Layer 3 of a small transformer language model trained on English Wikipedia (9 layers, counted from 0, width 128).
A neuron's activation on a vector x is GELU(weights . x), where the dot is the dot product.
The model reads these tokens: "\"" " (" "2009" ")" "\n" "-" " \"" "The" " Dark" " Arts" "\"" "," " The" " New" " York" "er" "," " May" " 20" ","

The vector x that enters this layer's MLP at each token. A number n stands for n times 0.014.
0 "\"": -98 -20 56 -24 33 -23 -1 138 -85 -55 12 6 -32 -1 14 -53 57 26 11 -17 76 -71 79 -19 75 -51 97 16 -16 -28 -85 -3 -19 6 27 13 -218 -50 80 72 72 15 -50 -9 -62 70 12 14 268 6 -16 58 3 21 -43 -18 -32 38 36 54 348 -62 -56 -30 -40 0 7 -9 -105 -39 15 -61 22 -44 -103 8 -84 -79 85 -10 -4 53 39 -35 43 43 -6 47 -21 65 -7 -32 -74 -32 42 13 22 -88 -2 23 50 69 -9 27 6 -53 25 31 -20 -11 -31 -35 4 -155 34 70 20 -43 -76 -53 -49 -9 104 -22 9 36 -29 -43
1 " (": -28 21 48 45 2 52 -9 46 -111 21 24 30 -1 -12 -43 71 20 -18 90 -74 -45 37 20 27 54 -24 91 50 -25 -26 6 40 41 -12 -58 -13 -206 -41 73 17 72 37 -1 29 -51 5 25 -20 373 -11 -122 46 -48 11 17 -83 67 -59 22 128 107 5 -56 -5 -8 -71 54 -17 -51 -54 -27 -85 70 -64 -4 -128 1 -116 22 -154 -89 13 -9 -12 -70 13 26 88 14 75 5 7 26 18 -14 -61 -78 45 -6 -63 0 19 2 -6 50 -11 -1 -15 4 -1 72 77 -44 -45 9 53 -33 -64 -10 29 32 -9 -1 -30 -8 66 -6 -24
2 "2009": -13 15 32 -13 27 -13 -4 3 -29 82 -7 -10 -5 -32 -19 60 91 94 44 -67 -19 73 -8 69 10 52 65 109 -3 -74 -113 73 40 47 -81 30 -196 -31 102 -68 48 15 27 56 -22 -21 1 69 286 -25 -91 18 -1 65 -49 -58 62 -52 -28 98 206 1 -80 23 67 -3 -33 -1 -76 -16 -61 -104 94 -76 -28 -115 -96 -129 -10 -58 -20 47 -47 -38 -85 75 51 100 13 110 -17 -2 -73 45 -19 -32 -60 27 -68 39 -24 -34 -36 -39 72 -101 40 -10 -16 -90 21 -32 -8 -78 -7 2 74 26 6 16 100 -44 31 -46 -7 -38 30 -73
3 ")": -16 18 62 -48 -13 4 -30 91 -117 20 20 -15 1 -44 -19 59 22 -78 50 -37 -43 30 52 81 -33 -61 4 46 0 -32 -58 -16 61 -8 -52 17 -186 -59 105 -9 29 15 -28 67 -29 41 53 48 392 -81 -93 56 -44 87 -19 -112 59 -28 -42 6 171 0 49 -7 -56 -21 12 8 -84 -53 3 -64 124 -64 -5 -117 36 -108 46 -29 17 77 29 31 -10 -14 -21 65 -53 108 49 -3 -40 42 -2 -14 -47 -20 -84 -6 -4 51 9 16 8 -30 -4 -20 8 15 48 -4 -14 -59 -3 -50 8 -34 -27 39 30 -32 87 -32 4 -14 9 -37
4 "\n": 23 -13 43 -40 -55 9 -52 67 -99 12 17 62 -22 -7 -65 13 33 -22 7 -35 -153 -54 -3 47 8 15 90 28 -7 -43 -66 26 1 25 -72 -38 -199 -19 65 -14 49 48 77 43 -33 72 -66 19 442 -22 -75 90 -17 73 20 -50 6 -23 71 -11 47 -4 5 20 -33 -26 -50 53 -29 -38 -72 -57 88 -31 24 -63 -21 -95 18 -75 -13 17 19 -31 17 -8 26 94 -42 51 101 -38 -10 26 10 -43 -23 -33 -21 -8 35 6 19 13 64 22 6 -13 -22 63 46 26 -76 -101 8 9 -5 -7 -4 26 -30 -38 -5 -25 10 8 15 5
5 "-": -39 -64 18 -76 -55 -7 63 63 -130 17 77 31 -4 8 -56 47 14 -26 -13 -139 -79 48 13 61 77 8 90 91 -8 -24 9 12 46 -11 -58 -48 -131 -21 125 -40 60 15 8 14 -62 44 -37 -3 403 -34 -64 70 -68 107 -18 -37 13 50 58 28 120 39 -18 -27 13 5 16 18 -54 -11 -75 -79 91 -89 58 -58 -3 -92 2 -64 -82 37 -28 4 -23 -23 31 112 -63 62 23 53 -48 3 -6 8 89 33 -1 -50 25 -35 2 38 39 -37 -29 -6 -37 65 5 19 -157 -93 14 -27 -1 -47 21 3 -72 -51 25 -38 3 44 -6 -20
6 " \"": 21 -62 42 0 -11 59 8 65 -89 59 -31 14 -55 54 4 -22 26 -7 17 -130 -38 -58 -7 39 -7 -50 93 109 13 -56 -7 64 65 -36 -102 -80 -164 32 76 2 55 63 -7 63 -103 2 20 21 325 -33 -104 75 -86 66 -18 -23 18 34 74 60 172 -3 -2 -39 -3 -65 -20 20 -41 -85 -5 -116 70 -100 -2 -43 -60 -130 -4 -150 -40 52 -24 -34 1 -7 59 91 -5 38 -105 54 -25 72 66 -34 9 11 -10 -22 15 -56 36 59 -1 -31 -17 21 12 92 37 115 -93 -54 21 3 20 -91 -52 36 -57 27 46 7 -13 28 -8 -3
7 "The": 46 -158 -24 -51 -50 8 -54 32 -42 67 93 -11 25 -6 -61 27 22 -62 34 -96 -68 -10 -22 64 65 -83 36 106 52 44 -9 19 81 2 -138 -45 -162 -77 38 -23 41 10 -81 -21 -8 8 48 2 375 16 -98 14 -3 68 -17 -48 -73 4 127 34 186 -31 17 27 25 6 32 19 -25 -10 -19 -105 116 -29 -26 -44 -61 -102 -32 -37 -40 52 -38 30 2 3 10 83 25 52 -41 29 -4 106 86 51 -13 -39 -11 -1 12 -16 -24 12 42 -76 49 -23 -56 88 -78 73 -110 -57 48 16 13 -23 -52 -3 26 -13 3 -77 -31 -17 -9 6
8 " Dark": 31 -66 -24 -43 2 69 -35 -13 -48 14 55 22 -42 -36 -63 89 31 -47 41 13 -63 -8 -54 24 -70 -80 68 133 12 -23 -25 87 52 5 -98 -37 -170 2 50 20 22 35 -90 89 11 21 38 -38 276 39 -98 -25 48 36 12 -70 -72 -5 65 59 284 -28 2 82 89 -2 24 70 -2 12 -78 -66 156 -33 71 -45 -49 -136 -11 18 -18 39 -33 -14 -68 -32 6 16 8 36 -40 18 -37 28 79 50 43 -59 -104 -38 -21 -71 19 -11 20 9 5 -19 -57 86 -123 40 -174 -76 48 99 10 33 -26 -43 -21 -117 28 -51 -35 -11 0 78
9 " Arts": 5 -98 -17 -50 -21 -17 27 -65 -90 -3 45 27 77 -10 -25 44 17 -54 88 -31 -27 -45 57 55 44 -90 61 66 -23 -55 -70 8 -27 21 -119 31 -117 -48 53 57 34 43 -29 55 81 1 21 20 290 -14 -132 -23 -59 63 103 -35 -56 -23 -11 62 275 10 21 26 85 -31 -65 6 -35 -30 -37 -84 101 -24 3 -40 -24 -147 -24 -9 -45 47 -92 25 -50 -27 -22 32 42 56 -64 36 58 87 137 2 16 -152 -24 -7 26 -80 25 -37 -5 28 46 -60 -37 123 -155 66 -25 -95 7 31 -12 83 -5 31 17 -103 105 -26 30 -20 -36 41
10 "\"": 43 -19 89 -36 -13 -7 1 59 -115 19 -33 -12 -12 0 -2 -61 -5 0 61 -43 1 -23 45 43 -7 -43 -15 64 -17 -24 -55 -8 6 -15 -54 -25 -136 -34 132 12 74 23 28 95 -86 37 21 24 373 -23 -124 38 -100 9 -91 46 31 -40 -9 86 253 -3 21 -46 75 -45 -37 -64 -28 -41 -54 -109 126 -58 38 -81 25 -138 54 13 35 60 -6 -49 66 -7 23 68 -49 55 -30 68 12 1 71 27 -35 -112 -51 54 1 11 -22 29 -5 -62 -19 -22 -18 39 -55 14 19 -96 -22 -9 -21 1 -72 12 18 -57 77 18 -5 11 7 11
11 ",": -31 1 98 -54 -18 -3 47 -5 -118 -6 22 -11 29 4 -93 76 0 18 22 -25 -74 -39 51 -17 42 -23 43 28 41 13 7 30 24 31 -79 4 -152 -39 90 64 14 45 3 29 -67 38 -22 -5 473 9 -70 16 -39 59 -28 -48 -1 -45 -12 73 74 28 -27 29 -73 -3 36 -26 -6 -50 -53 -92 105 -63 9 -90 78 -112 -33 -9 29 10 -19 -27 0 -4 63 81 24 55 14 34 -4 16 56 13 26 -13 -58 -13 -1 33 -25 -15 81 -4 36 -39 -3 74 -33 -12 -82 -65 11 26 -31 -30 -37 14 -60 -118 5 8 -25 4 -59 -43
12 " The": 47 -69 8 -58 -30 36 -56 -29 -87 85 68 -7 5 4 -66 81 24 -5 32 -18 -82 -66 -2 72 79 -163 20 52 61 26 -4 31 68 -25 -112 -64 -144 -44 13 -36 55 11 -57 -3 6 -8 16 -23 408 -7 -94 6 -21 67 1 -36 -32 -38 10 2 188 -63 44 38 30 2 -42 50 -24 -20 -41 -90 116 6 -43 -33 -32 -137 -5 -48 -19 45 -37 26 20 14 33 31 -3 65 -16 9 9 34 111 71 41 -7 -9 -7 30 18 -50 12 48 -52 26 -5 -27 76 -128 26 -112 -52 41 19 48 -28 -43 29 56 -32 22 -31 -83 -24 4 34
13 " New": 75 -94 44 -17 -10 -16 -37 -50 -87 -57 0 -1 -3 60 -68 95 -12 -12 -8 23 19 -71 -9 49 52 -70 70 64 14 24 -103 66 73 27 -61 -52 -140 1 36 62 74 121 -71 135 25 7 -22 -39 359 -14 -100 -12 -17 46 74 -41 3 -16 -54 23 218 -98 55 32 100 -33 -5 33 -3 -17 -119 -81 70 25 15 -29 -48 -113 -5 7 -57 34 -40 8 -14 -22 -46 88 -34 65 12 37 -7 33 73 -43 9 17 -111 -9 3 4 -38 -116 26 26 -74 -31 47 -16 -145 39 -115 -54 50 68 -13 10 15 -27 53 -59 18 21 -38 36 -21 43
14 " York": 56 -109 64 -69 -49 12 -27 -49 -50 -27 -13 9 -77 20 -118 46 0 12 5 48 -36 39 41 -40 22 -112 36 10 40 -46 -114 91 69 26 -35 8 -146 14 59 67 33 85 -43 135 37 8 -10 7 356 -26 -73 12 -20 100 38 -5 18 -4 -83 78 230 -13 -17 60 117 -65 -90 59 -10 -37 -43 -74 138 61 6 -30 6 -109 14 36 28 10 -65 -20 -86 -15 -6 40 11 87 -3 50 -68 9 70 -55 4 -86 -58 28 90 -20 -58 -82 51 21 -6 -22 18 5 -128 23 -58 -27 -36 18 -25 39 -28 -26 45 -102 2 10 -55 -43 25 -10
15 "er": -7 -5 99 -46 -56 10 -17 -35 -103 -12 -17 54 -17 -2 -27 -9 -11 -21 -12 69 -80 -7 2 -38 -6 -108 3 21 -19 -83 -15 4 -13 37 -88 -27 -138 -4 83 -57 68 59 -6 92 26 83 29 1 376 -25 -81 -29 -38 100 2 -49 16 61 -90 -3 286 -12 0 92 40 -3 -9 19 34 -32 -104 -80 154 16 34 -101 15 -135 -8 -10 13 60 -20 4 -28 -24 -23 -9 -21 59 18 68 -28 -41 84 54 10 -55 -47 -35 -47 -29 3 49 49 49 26 -60 30 41 -92 0 -30 -91 -10 38 -27 44 -29 3 34 -54 70 -1 -35 5 34 -27
16 ",": -18 3 107 -36 -35 -4 34 -38 -125 14 -8 -2 34 10 -84 57 1 40 10 37 -92 -32 45 -36 45 -76 18 5 7 -8 0 31 26 42 -83 8 -133 -40 60 87 18 33 9 28 -59 23 -23 -1 487 2 -65 15 -34 62 -12 -37 0 -36 -42 50 85 -7 -17 34 -41 -2 26 -14 -13 -51 -55 -96 100 -15 20 -83 91 -110 -24 -3 32 19 -37 -27 -29 10 58 61 20 57 23 26 15 2 52 22 27 -5 -73 15 37 35 -29 -3 65 7 40 -34 21 36 -45 -23 -90 -68 18 18 -37 -36 -50 5 -32 -120 19 53 -45 3 -42 -51
17 " May": -28 -38 93 -33 14 -8 44 -56 -83 30 -19 19 -62 -38 -110 15 104 134 27 -21 -37 -23 4 14 51 -54 63 53 -13 -31 -35 61 52 -8 -48 -73 -136 -29 -23 27 61 -35 45 -4 -66 -48 -65 -16 388 17 -56 37 3 44 97 -69 24 -17 -54 120 278 8 45 4 20 -62 48 11 -46 -21 -33 -68 45 1 59 -21 14 -123 -17 -11 32 66 1 -45 -89 -29 76 62 -18 58 8 -11 -11 -70 39 1 2 -49 -41 24 124 -9 -43 -12 49 17 2 -36 2 14 -141 -1 -38 -73 -35 -8 30 34 35 -26 28 -16 7 -28 -113 -22 13 -19
18 " 20": -18 4 17 -43 -17 14 -16 -51 -88 116 19 82 26 0 -52 62 11 -5 -84 47 -58 39 -30 8 15 -96 80 34 4 -7 -73 43 -15 57 -28 36 -149 -11 3 -12 51 1 37 76 -114 -4 28 37 379 59 -85 21 -27 131 84 -72 73 -39 -44 96 241 -16 96 16 -11 -33 41 13 -112 -48 -68 -22 11 38 56 -121 -48 -115 -36 -25 -6 76 -17 -46 -64 55 40 76 -40 43 2 -15 -20 -5 6 -42 -13 -27 -47 -12 69 -10 -28 -69 54 4 9 -1 -4 -61 -13 5 -62 -58 -16 -5 28 44 -39 22 57 -95 -19 -10 -91 -36 36 25
19 ",": -24 -54 109 -40 -15 9 33 -24 -126 48 -13 -8 53 -9 -82 101 31 6 -3 32 -108 -14 70 -46 12 -62 -13 -21 -22 -2 -39 47 68 39 -66 23 -140 -13 4 2 24 -1 25 9 -65 1 -11 47 481 40 -29 20 -28 97 44 -89 26 -22 -70 26 90 8 -15 67 -31 -25 61 11 -31 -30 -65 -104 35 -6 22 -95 43 -78 -70 33 63 35 -6 -67 -78 38 62 77 -10 55 47 10 -8 16 3 1 36 14 -69 -25 44 -8 1 31 49 12 24 -35 10 1 -32 -9 -58 -62 36 22 -15 -46 -59 20 -15 -49 -10 -20 -16 -6 -21 -55

Each question shows the input weights of one neuron of the MLP. A number n stands for n times 0.0014.

n188: 201 86 155 -98 -49 66 -68 6 -175 70 45 -87 18 87 54 10 -92 124 17 -83 31 72 36 -83 211 -86 -105 -27 -125 270 -41 19 108 64 34 -87 -44 140 -238 -177 32 -62 27 -63 -77 32 6 -3 -34 -103 98 21 18 -104 -121 -104 -28 -96 56 -9 -83 -41 142 -101 -130 -39 104 0 -75 -63 141 -13 -94 0 -183 3 -105 35 -73 12 196 29 -31 -82 -109 59 24 -100 -85 -51 -77 -74 -24 0 -85 9 0 88 195 -104 116 174 -12 338 44 3 -217 75 58 -78 201 46 -6 -112 103 -68 -19 -163 38 131 9 153 -9 -17 96 -20 -43 -163
On which three tokens does it fire most, strongest first? 19 ",", 6 " \"", 1 " ("

n58: 38 -186 113 -38 139 111 -95 -8 -51 -156 256 17 -155 70 92 142 6 -218 -110 -42 11 171 63 72 39 46 66 -80 21 -42 52 -18 108 -82 121 -33 129 -14 70 -83 -100 115 12 -26 78 58 57 -36 13 138 25 33 53 -17 -109 -55 221 60 -71 -184 -127 -85 56 -78 28 178 28 103 -45 38 -76 -49 -9 61 44 -109 -19 -60 27 63 103 -110 -54 -48 56 -5 -26 -58 -122 112 45 -83 -29 -3 -154 182 27 -6 67 -168 -101 58 -61 -108 83 164 -147 -50 -145 -176 24 -176 101 109 -156 19 -123 -131 -15 107 -38 25 -179 -65 15 -125 34 -122
On which token does it fire most, and how strongly? 3 ")", at about 0.14

n462: -81 -170 12 -15 57 77 -26 -29 -124 73 63 -43 159 24 57 13 189 27 -12 43 -42 -74 -41 -29 94 -183 -37 69 22 96 155 149 -28 -66 54 39 -59 -54 132 -155 75 -105 39 -72 85 -106 94 -62 -117 -22 21 -186 39 3 77 134 -195 -218 140 63 -58 28 -75 -76 -111 -32 -60 -76 -23 27 89 42 12 164 -12 290 -105 -3 -54 46 41 -79 77 179 6 150 -89 68 -71 70 52 172 173 -179 100 148 -63 55 63 29 -183 22 -18 79 22 -179 91 -30 -6 -40 95 -81 -119 11 181 8 31 10 189 18 6 10 -116 40 -155 -217 20 93
Which token does this neuron like most? 12 " The"

n240: -29 -78 -16 -26 6 -157 -216 93 48 -57 143 113 55 -87 71 50 14 0 103 -68 30 12 59 38 -7 0 198 -160 100 157 -124 -3 -76 12 -145 39 -19 -175 -175 59 128 30 232 0 12 19 -39 70 -22 -7 53 -83 45 31 -74 85 -7 192 124 -122 -114 -108 -91 -129 -86 25 92 217 9 -10 22 9 -145 -32 -81 76 34 46 176 79 -98 -142 -116 26 107 -42 93 49 -40 -183 -17 -70 -203 322 -78 -110 -29 -13 37 214 84 43 284 -75 3 160 -47 -19 -170 -274 113 -44 240 -46 88 -12 -60 -90 -17 109 48 -31 7 107 162 -38 -19 118
On which two tokens does it fire most, strongest first? 0 "\"", 4 "\n"

n398: -9 -53 32 177 69 -11 70 -112 -16 -58 53 -36 32 62 -142 -38 87 0 -82 130 -17 -59 0 -24 -42 -175 26 -8 -107 0 -165 -141 76 100 -4 -17 46 -22 -168 5 25 26 -35 -149 17 5 -171 12 -178 150 8 -63 90 -53 55 86 7 -71 -6 -34 66 -31 -37 -21 5 82 77 31 20 11 -18 -90 27 160 -5 165 -66 -79 49 -26 13 69 -38 37 44 41 39 -57 13 -34 -109 -11 44 47 87 -36 86 137 -7 15 84 2 -32 -82 -65 83 -65 57 31 2 -95 -11 140 26 38 144 -71 69 -85 -5 -44 -62 17 -135 34 -65 7 158
Which token does this neuron like most? 13 " New"

n200: 259 -3 3 -42 -41 -17 6 -13 -60 -113 254 -22 -51 -11 134 37 -133 -130 -144 -31 37 107 -24 -111 74 64 103 70 -50 151 157 53 -153 158 -38 -26 122 237 -110 49 46 -3 43 118 -129 -25 128 -67 9 115 -12 50 -66 -76 -90 -152 0 -95 8 143 -34 -38 14 112 -65 49 18 148 16 -67 89 -17 0 25 -59 -61 -63 5 105 11 33 5 43 120 3 5 -90 21 -11 18 95 -64 22 -57 -41 218 -20 -16 -102 -24 61 44 -130 77 -62 44 -73 -20 -238 -215 165 -38 -34 -59 -35 92 -127 -57 3 -31 -78 -43 -239 -44 152 5 43 23
On which three tokens does it fire most, strongest first? 18 " 20", 1 " (", 8 " Dark"

n473: -74 81 -101 21 -62 15 -12 -70 -68 -92 59 -116 52 92 -3 41 6 118 -157 20 -37 97 -40 -62 216 -234 151 35 -99 181 139 35 -114 -15 3 -75 54 79 120 72 -36 -70 192 -112 -8 30 69 -136 14 105 48 0 -11 -103 -102 -46 -3 -123 60 -6 -128 -67 49 -50 -153 160 178 24 32 -52 62 114 177 -3 -55 12 16 -46 111 62 -42 16 -63 97 151 -17 129 -47 157 -80 -19 139 132 -6 -16 -6 -74 149 47 -107 96 -3 155 -100 119 -73 -6 257 -182 6 123 -235 -50 -47 45 -19 -139 95 -26 -213 -98 -136 -223 -48 9 125 -258 -29
On which token does it fire most, and how strongly? 11 ",", at about 1.5

n76: 36 -119 -96 164 260 -12 -21 64 88 48 219 167 51 -12 9 -63 48 -110 -26 -124 233 173 8 -23 -148 -63 51 104 163 78 21 -44 -155 158 -6 122 62 32 52 105 93 131 -18 30 249 125 43 16 -116 -169 -94 -83 26 157 -72 37 -139 -115 51 -51 20 -164 167 -6 112 16 19 -6 52 -75 101 51 21 -51 -18 -104 10 8 -9 -37 -24 98 -161 22 -65 -118 -42 106 -37 -59 -102 151 -42 -59 3 38 -9 -3 63 -226 -94 -87 57 -45 -133 -41 0 139 15 44 134 -56 -12 -61 -167 -79 62 -152 19 -51 -271 20 -48 40 130 67 -66 22
Which token does this neuron like most? 9 " Arts"

n14: -38 -151 77 -10 87 -119 -133 -29 47 -28 75 124 28 -153 57 -119 24 13 -60 136 14 36 -20 -3 -10 -82 35 24 -26 -31 32 0 -18 -56 -2 96 65 -81 13 117 -36 -85 35 50 41 130 33 -26 -38 11 32 -190 17 -82 -39 44 -31 -18 -59 -105 -9 -94 83 133 -27 -212 108 -141 51 45 60 -93 -27 0 -122 66 -13 -56 83 31 46 20 -44 189 102 -2 -52 -216 190 30 -93 165 -165 -63 155 41 -73 -107 74 120 -159 -3 -35 26 26 -62 52 12 -49 18 -124 27 69 -12 -47 50 -116 59 -3 45 -125 -43 66 105 90 104 48 104
On which three tokens does it fire most, strongest first? 9 " Arts", 15 "er", 0 "\""

n285: -76 -142 -42 -192 -18 0 -30 84 47 -26 -59 38 135 62 -21 -47 116 62 16 -12 34 -11 149 -3 26 -64 3 32 -32 52 -177 -6 -139 19 -8 150 -25 72 -56 32 46 -137 157 0 -34 -25 -60 -52 -43 24 97 19 17 14 111 -137 23 -78 21 -39 -65 38 42 66 9 95 181 135 -162 42 46 142 -6 90 -90 -47 -159 225 -26 229 3 15 49 -209 -72 231 42 53 -182 9 -26 -24 -104 74 -177 -74 -88 8 48 -9 115 -55 22 -15 -50 85 -209 87 63 -120 23 -55 210 0 94 -18 128 63 -27 -139 84 113 -213 -16 -20 -14 11 167
On which token does it fire most, and how strongly? 18 " 20", at about 1.2

n277: -19 -41 -37 0 76 0 -59 53 -15 -39 -68 70 35 -39 -24 13 24 30 126 -39 -44 42 -54 15 73 39 61 68 31 141 27 -17 45 81 -2 39 -24 -40 -35 87 65 70 52 -210 -26 32 40 -89 48 -157 58 65 -81 -111 -62 -33 12 -17 87 -76 -163 -22 16 -2 -170 18 -17 77 29 23 13 -90 -48 25 -49 -50 17 74 58 -26 174 -55 -38 28 -97 91 37 -55 -106 -64 -105 -57 90 25 -22 -2 -79 127 2 -86 178 144 -27 20 -95 22 116 56 32 2 151 18 -102 -113 92 -38 -110 -250 32 48 -37 156 -110 -82 81 151 -106 -48
Which token does this neuron like most? 1 " ("

n113: 18 -42 45 -34 33 -20 31 45 -45 -49 152 0 25 -23 -67 -20 -38 52 -4 135 -91 136 25 7 -55 -38 -66 -2 31 -82 38 106 -65 68 80 85 50 71 11 42 96 -80 -21 -2 46 105 -21 -7 -87 -155 94 -108 37 -4 -145 87 72 30 -91 25 15 -57 93 -32 53 -121 2 -4 -61 -77 32 -2 -9 38 93 -18 46 74 -62 143 -77 119 23 9 -41 -13 -59 -30 -13 35 86 173 -9 158 -66 -66 -137 46 86 111 -215 -37 58 45 149 -61 -52 -111 -35 -45 -68 -64 -42 -67 5 -133 95 80 77 -63 47 -66 76 123 16 -81 -97 -106
On which three tokens does it fire most, strongest first? 15 "er", 14 " York", 2 "2009"

n338: -38 -161 113 -30 -26 30 -42 -39 -154 14 -23 -34 104 -10 106 -190 134 -38 -7 48 -105 116 132 -105 -207 -108 -141 -74 -197 -97 -42 -37 -104 -27 -15 28 121 24 -8 0 135 16 61 61 58 55 -39 31 -10 22 -2 52 -51 102 -21 -202 78 26 -50 -210 -66 -5 71 -57 89 -66 40 49 188 18 -17 27 112 205 20 -70 11 72 36 31 119 -2 -3 8 -19 26 48 -50 12 -82 89 79 -33 32 -98 34 8 109 61 99 -11 8 160 110 -66 55 -85 -18 -44 95 63 49 39 -119 3 53 -50 -30 -5 58 -78 44 139 -22 134 59 -85 -50
On which two tokens does it fire most, strongest first? 15 "er", 19 ","

n26: 41 195 -73 -53 -51 -26 -9 133 -88 -19 74 -52 83 -162 45 -121 -12 6 194 -36 78 85 -15 -76 111 50 -81 -13 -267 -6 55 -9 -122 77 99 -100 -44 39 27 -108 -37 -43 -105 -202 19 76 -75 -40 16 13 28 88 15 -151 61 11 66 -9 -72 -94 -115 -56 -21 24 -66 -93 -103 37 -108 -41 141 16 -72 94 -35 -12 132 260 12 93 -176 55 76 -51 -38 110 -47 -53 -22 24 82 34 225 94 56 -123 -208 46 104 -10 -54 9 41 137 74 -43 -22 -83 -63 220 79 -9 -84 -68 -195 11 -9 -95 69 99 -68 298 -9 -43 198 0 -73 -287
Which token does this neuron like most? 1 " ("

n478: 70 -62 -14 83 28 6 36 -113 24 53 82 38 23 28 62 -224 237 79 -14 128 79 -89 49 141 83 -203 32 77 -117 90 25 29 -29 -68 81 -47 -12 -3 -70 123 127 -41 60 146 10 -202 54 -192 -26 -48 -7 -5 -78 14 17 26 -14 -55 71 -126 -10 -50 -28 210 -95 24 95 -52 62 -31 118 107 -259 171 28 -124 51 -30 -77 160 30 52 -127 129 -108 52 -65 -99 109 -34 29 167 -62 46 71 136 -11 52 107 -37 -12 -145 -17 80 -147 -41 -103 98 -178 -111 -90 -16 -92 -113 129 -43 101 48 -51 42 -34 -189 0 156 -110 41 -59 -18
On which two tokens does it fire most, strongest first? 12 " The", 9 " Arts"

n82: 34 -134 -122 177 33 95 -94 89 -16 47 -16 -121 36 84 -13 58 43 -7 -7 -48 100 100 81 48 -111 -2 56 92 -87 80 49 35 -19 -48 61 21 -77 84 -50 -148 37 -30 -28 -13 108 -103 23 -56 -87 122 -96 -25 2 63 63 -8 -69 121 160 57 -25 52 -146 -53 67 37 53 -9 74 79 -9 -50 -58 -109 -34 111 -157 20 -46 -65 -82 -14 -7 46 49 93 7 28 -52 17 -98 45 39 22 107 42 11 106 -17 -103 -2 -213 78 -93 -85 -2 -100 88 -49 -42 42 7 -39 111 185 -8 58 -116 67 -31 68 27 -41 85 -14 0 67 28
Which token does this neuron like most? 6 " \""

n341: -36 -78 118 -9 135 -66 156 20 22 -29 -67 -30 -38 -95 -104 45 43 112 60 34 11 -163 12 -15 -92 19 18 27 86 -37 -93 170 2 9 -18 7 -19 -106 -157 36 96 10 283 -112 -87 -72 -31 -27 -9 13 -10 118 4 -52 42 0 -87 12 111 -28 -37 10 -153 56 -18 44 40 79 141 -21 2 40 14 71 -64 -5 118 -114 -43 -94 134 -137 44 -12 28 38 83 -99 -2 -98 0 13 31 57 -57 55 26 116 14 10 26 91 28 35 -69 32 -35 170 -152 103 -34 71 -5 -30 99 11 -61 -99 38 96 -85 54 -55 21 -64 -140 -125 7
On which token does it fire most, and how strongly? 17 " May", at about 1.1

n202: 14 -71 52 120 144 33 66 -59 30 -134 46 -2 19 -24 98 50 118 -41 -18 37 159 -34 54 -56 -90 43 70 15 -52 89 70 152 2 2 57 -20 -67 -61 -17 17 69 -47 89 5 42 -101 -90 -141 48 103 -31 29 75 -18 0 27 -2 -125 135 31 -44 50 -139 -63 -46 135 113 84 44 38 7 -40 -189 -74 -57 -80 5 66 -128 34 79 -46 66 66 -5 158 -79 -18 -23 19 -69 -99 60 -58 -13 -5 38 196 -59 -8 26 -69 -45 -50 -195 20 -197 26 -49 -156 84 25 44 -76 -47 41 47 -56 -78 92 -109 13 -189 -34 45 120 -53 45
On which token does it fire most, and how strongly? 1 " (", at about 0.44

n68: -20 82 -54 4 -66 97 96 -104 -43 -108 -57 -24 23 -29 -6 -140 -98 59 -145 88 66 -28 49 -60 -83 -34 -62 12 -127 -30 20 -149 -140 162 24 -4 92 54 -34 14 100 56 23 -52 -10 7 175 23 -28 -41 2 -25 4 74 -108 -93 76 -33 -47 54 -4 -137 89 51 -74 52 55 82 78 -7 69 -30 91 111 57 -58 142 58 16 166 44 22 130 -42 -10 34 -59 13 120 -20 -74 47 97 -94 59 -48 -23 20 76 74 24 -61 11 -2 14 -56 55 32 -31 -92 -65 -2 111 70 -54 39 -177 97 67 -38 -52 -169 -10 193 25 -9 -117 -66
On which token does it fire most, and how strongly? 15 "er", at about 0.61

n134: -101 -14 40 -35 171 -25 47 0 -111 -135 20 71 -5 -3 -43 -33 -27 56 2 73 14 22 90 -16 -67 37 -76 -141 -47 70 74 55 -44 17 17 113 -43 -77 111 57 50 -107 61 -6 -16 -12 44 -5 31 -70 46 101 4 -61 -47 113 41 -132 114 88 -33 -11 81 149 -80 -132 21 108 -19 264 87 -22 -136 28 23 25 231 -60 3 198 76 -95 142 -3 -189 73 -108 -41 14 -53 -26 -29 164 -42 -101 -20 -160 -54 7 -5 -133 42 -82 -59 -29 -29 -116 111 -25 -18 16 17 129 -56 -40 -14 -104 -11 -99 -85 173 -109 -85 -14 -88 44 7 -121
Which token does this neuron like most? 19 ","

n64: 39 -66 -92 177 31 -60 -43 67 -42 -2 -17 24 -5 51 -49 -32 59 -125 -82 59 27 16 86 72 -106 -144 23 41 8 108 14 -25 112 16 -65 -100 -95 53 -83 104 -52 -40 -47 13 -111 -29 22 -70 -98 75 31 118 82 89 93 48 -134 162 150 -51 -58 129 -95 30 -108 129 79 33 40 126 35 -84 -71 80 27 -55 -116 75 20 0 -9 0 -65 32 3 -7 44 9 -64 -35 -27 -21 -121 7 135 -78 120 68 -44 -76 110 -221 34 49 -132 -55 -106 164 -19 -38 175 -101 -42 -30 63 37 -30 -10 -77 19 -152 34 26 -13 -22 178 -9 116
On which two tokens does it fire most, strongest first? 6 " \"", 8 " Dark"

n415: 48 -5 -12 -19 9 83 -19 25 123 -125 50 37 -21 -74 -129 -189 58 144 41 140 121 32 43 73 -56 -5 31 57 -106 -34 7 2 -88 -14 18 49 30 -59 43 162 -49 -49 96 -24 -96 0 27 -135 -49 -20 -41 -22 10 -57 -150 36 -160 -54 76 107 -29 -37 -26 -46 -106 -165 78 -160 71 -40 -14 67 16 0 -21 -9 33 6 -12 -15 -21 -125 -51 177 -8 -40 183 20 79 -71 -12 85 -78 41 110 5 -57 -74 59 72 92 -177 -49 -38 -40 5 0 -102 178 -79 -103 -67 -2 64 7 54 0 145 0 -56 21 -90 75 208 -138 44 14 59
On which three tokens does it fire most, strongest first? 17 " May", 10 "\"", 14 " York"

n378: -64 -112 -15 -126 131 -23 53 7 -46 17 59 149 -10 -92 98 20 154 13 -10 54 72 108 24 221 -47 51 46 -66 -24 -77 48 168 -47 -47 61 55 -90 7 38 -164 60 74 62 62 2 121 -104 -61 -4 63 57 -48 -47 -52 -82 -24 -31 -39 -24 10 -52 48 93 -42 81 106 81 47 32 -173 142 84 -38 26 -153 131 -82 -45 -119 5 -40 -124 18 151 5 93 92 -12 32 -64 -37 -44 -8 102 -13 32 -173 -70 -27 -111 -207 21 78 16 -99 82 11 77 -229 151 24 40 164 61 123 19 50 -87 -8 -63 -64 -61 -40 -116 -13 -134 -130 88
On which three tokens does it fire most, strongest first? 9 " Arts", 8 " Dark", 7 "The"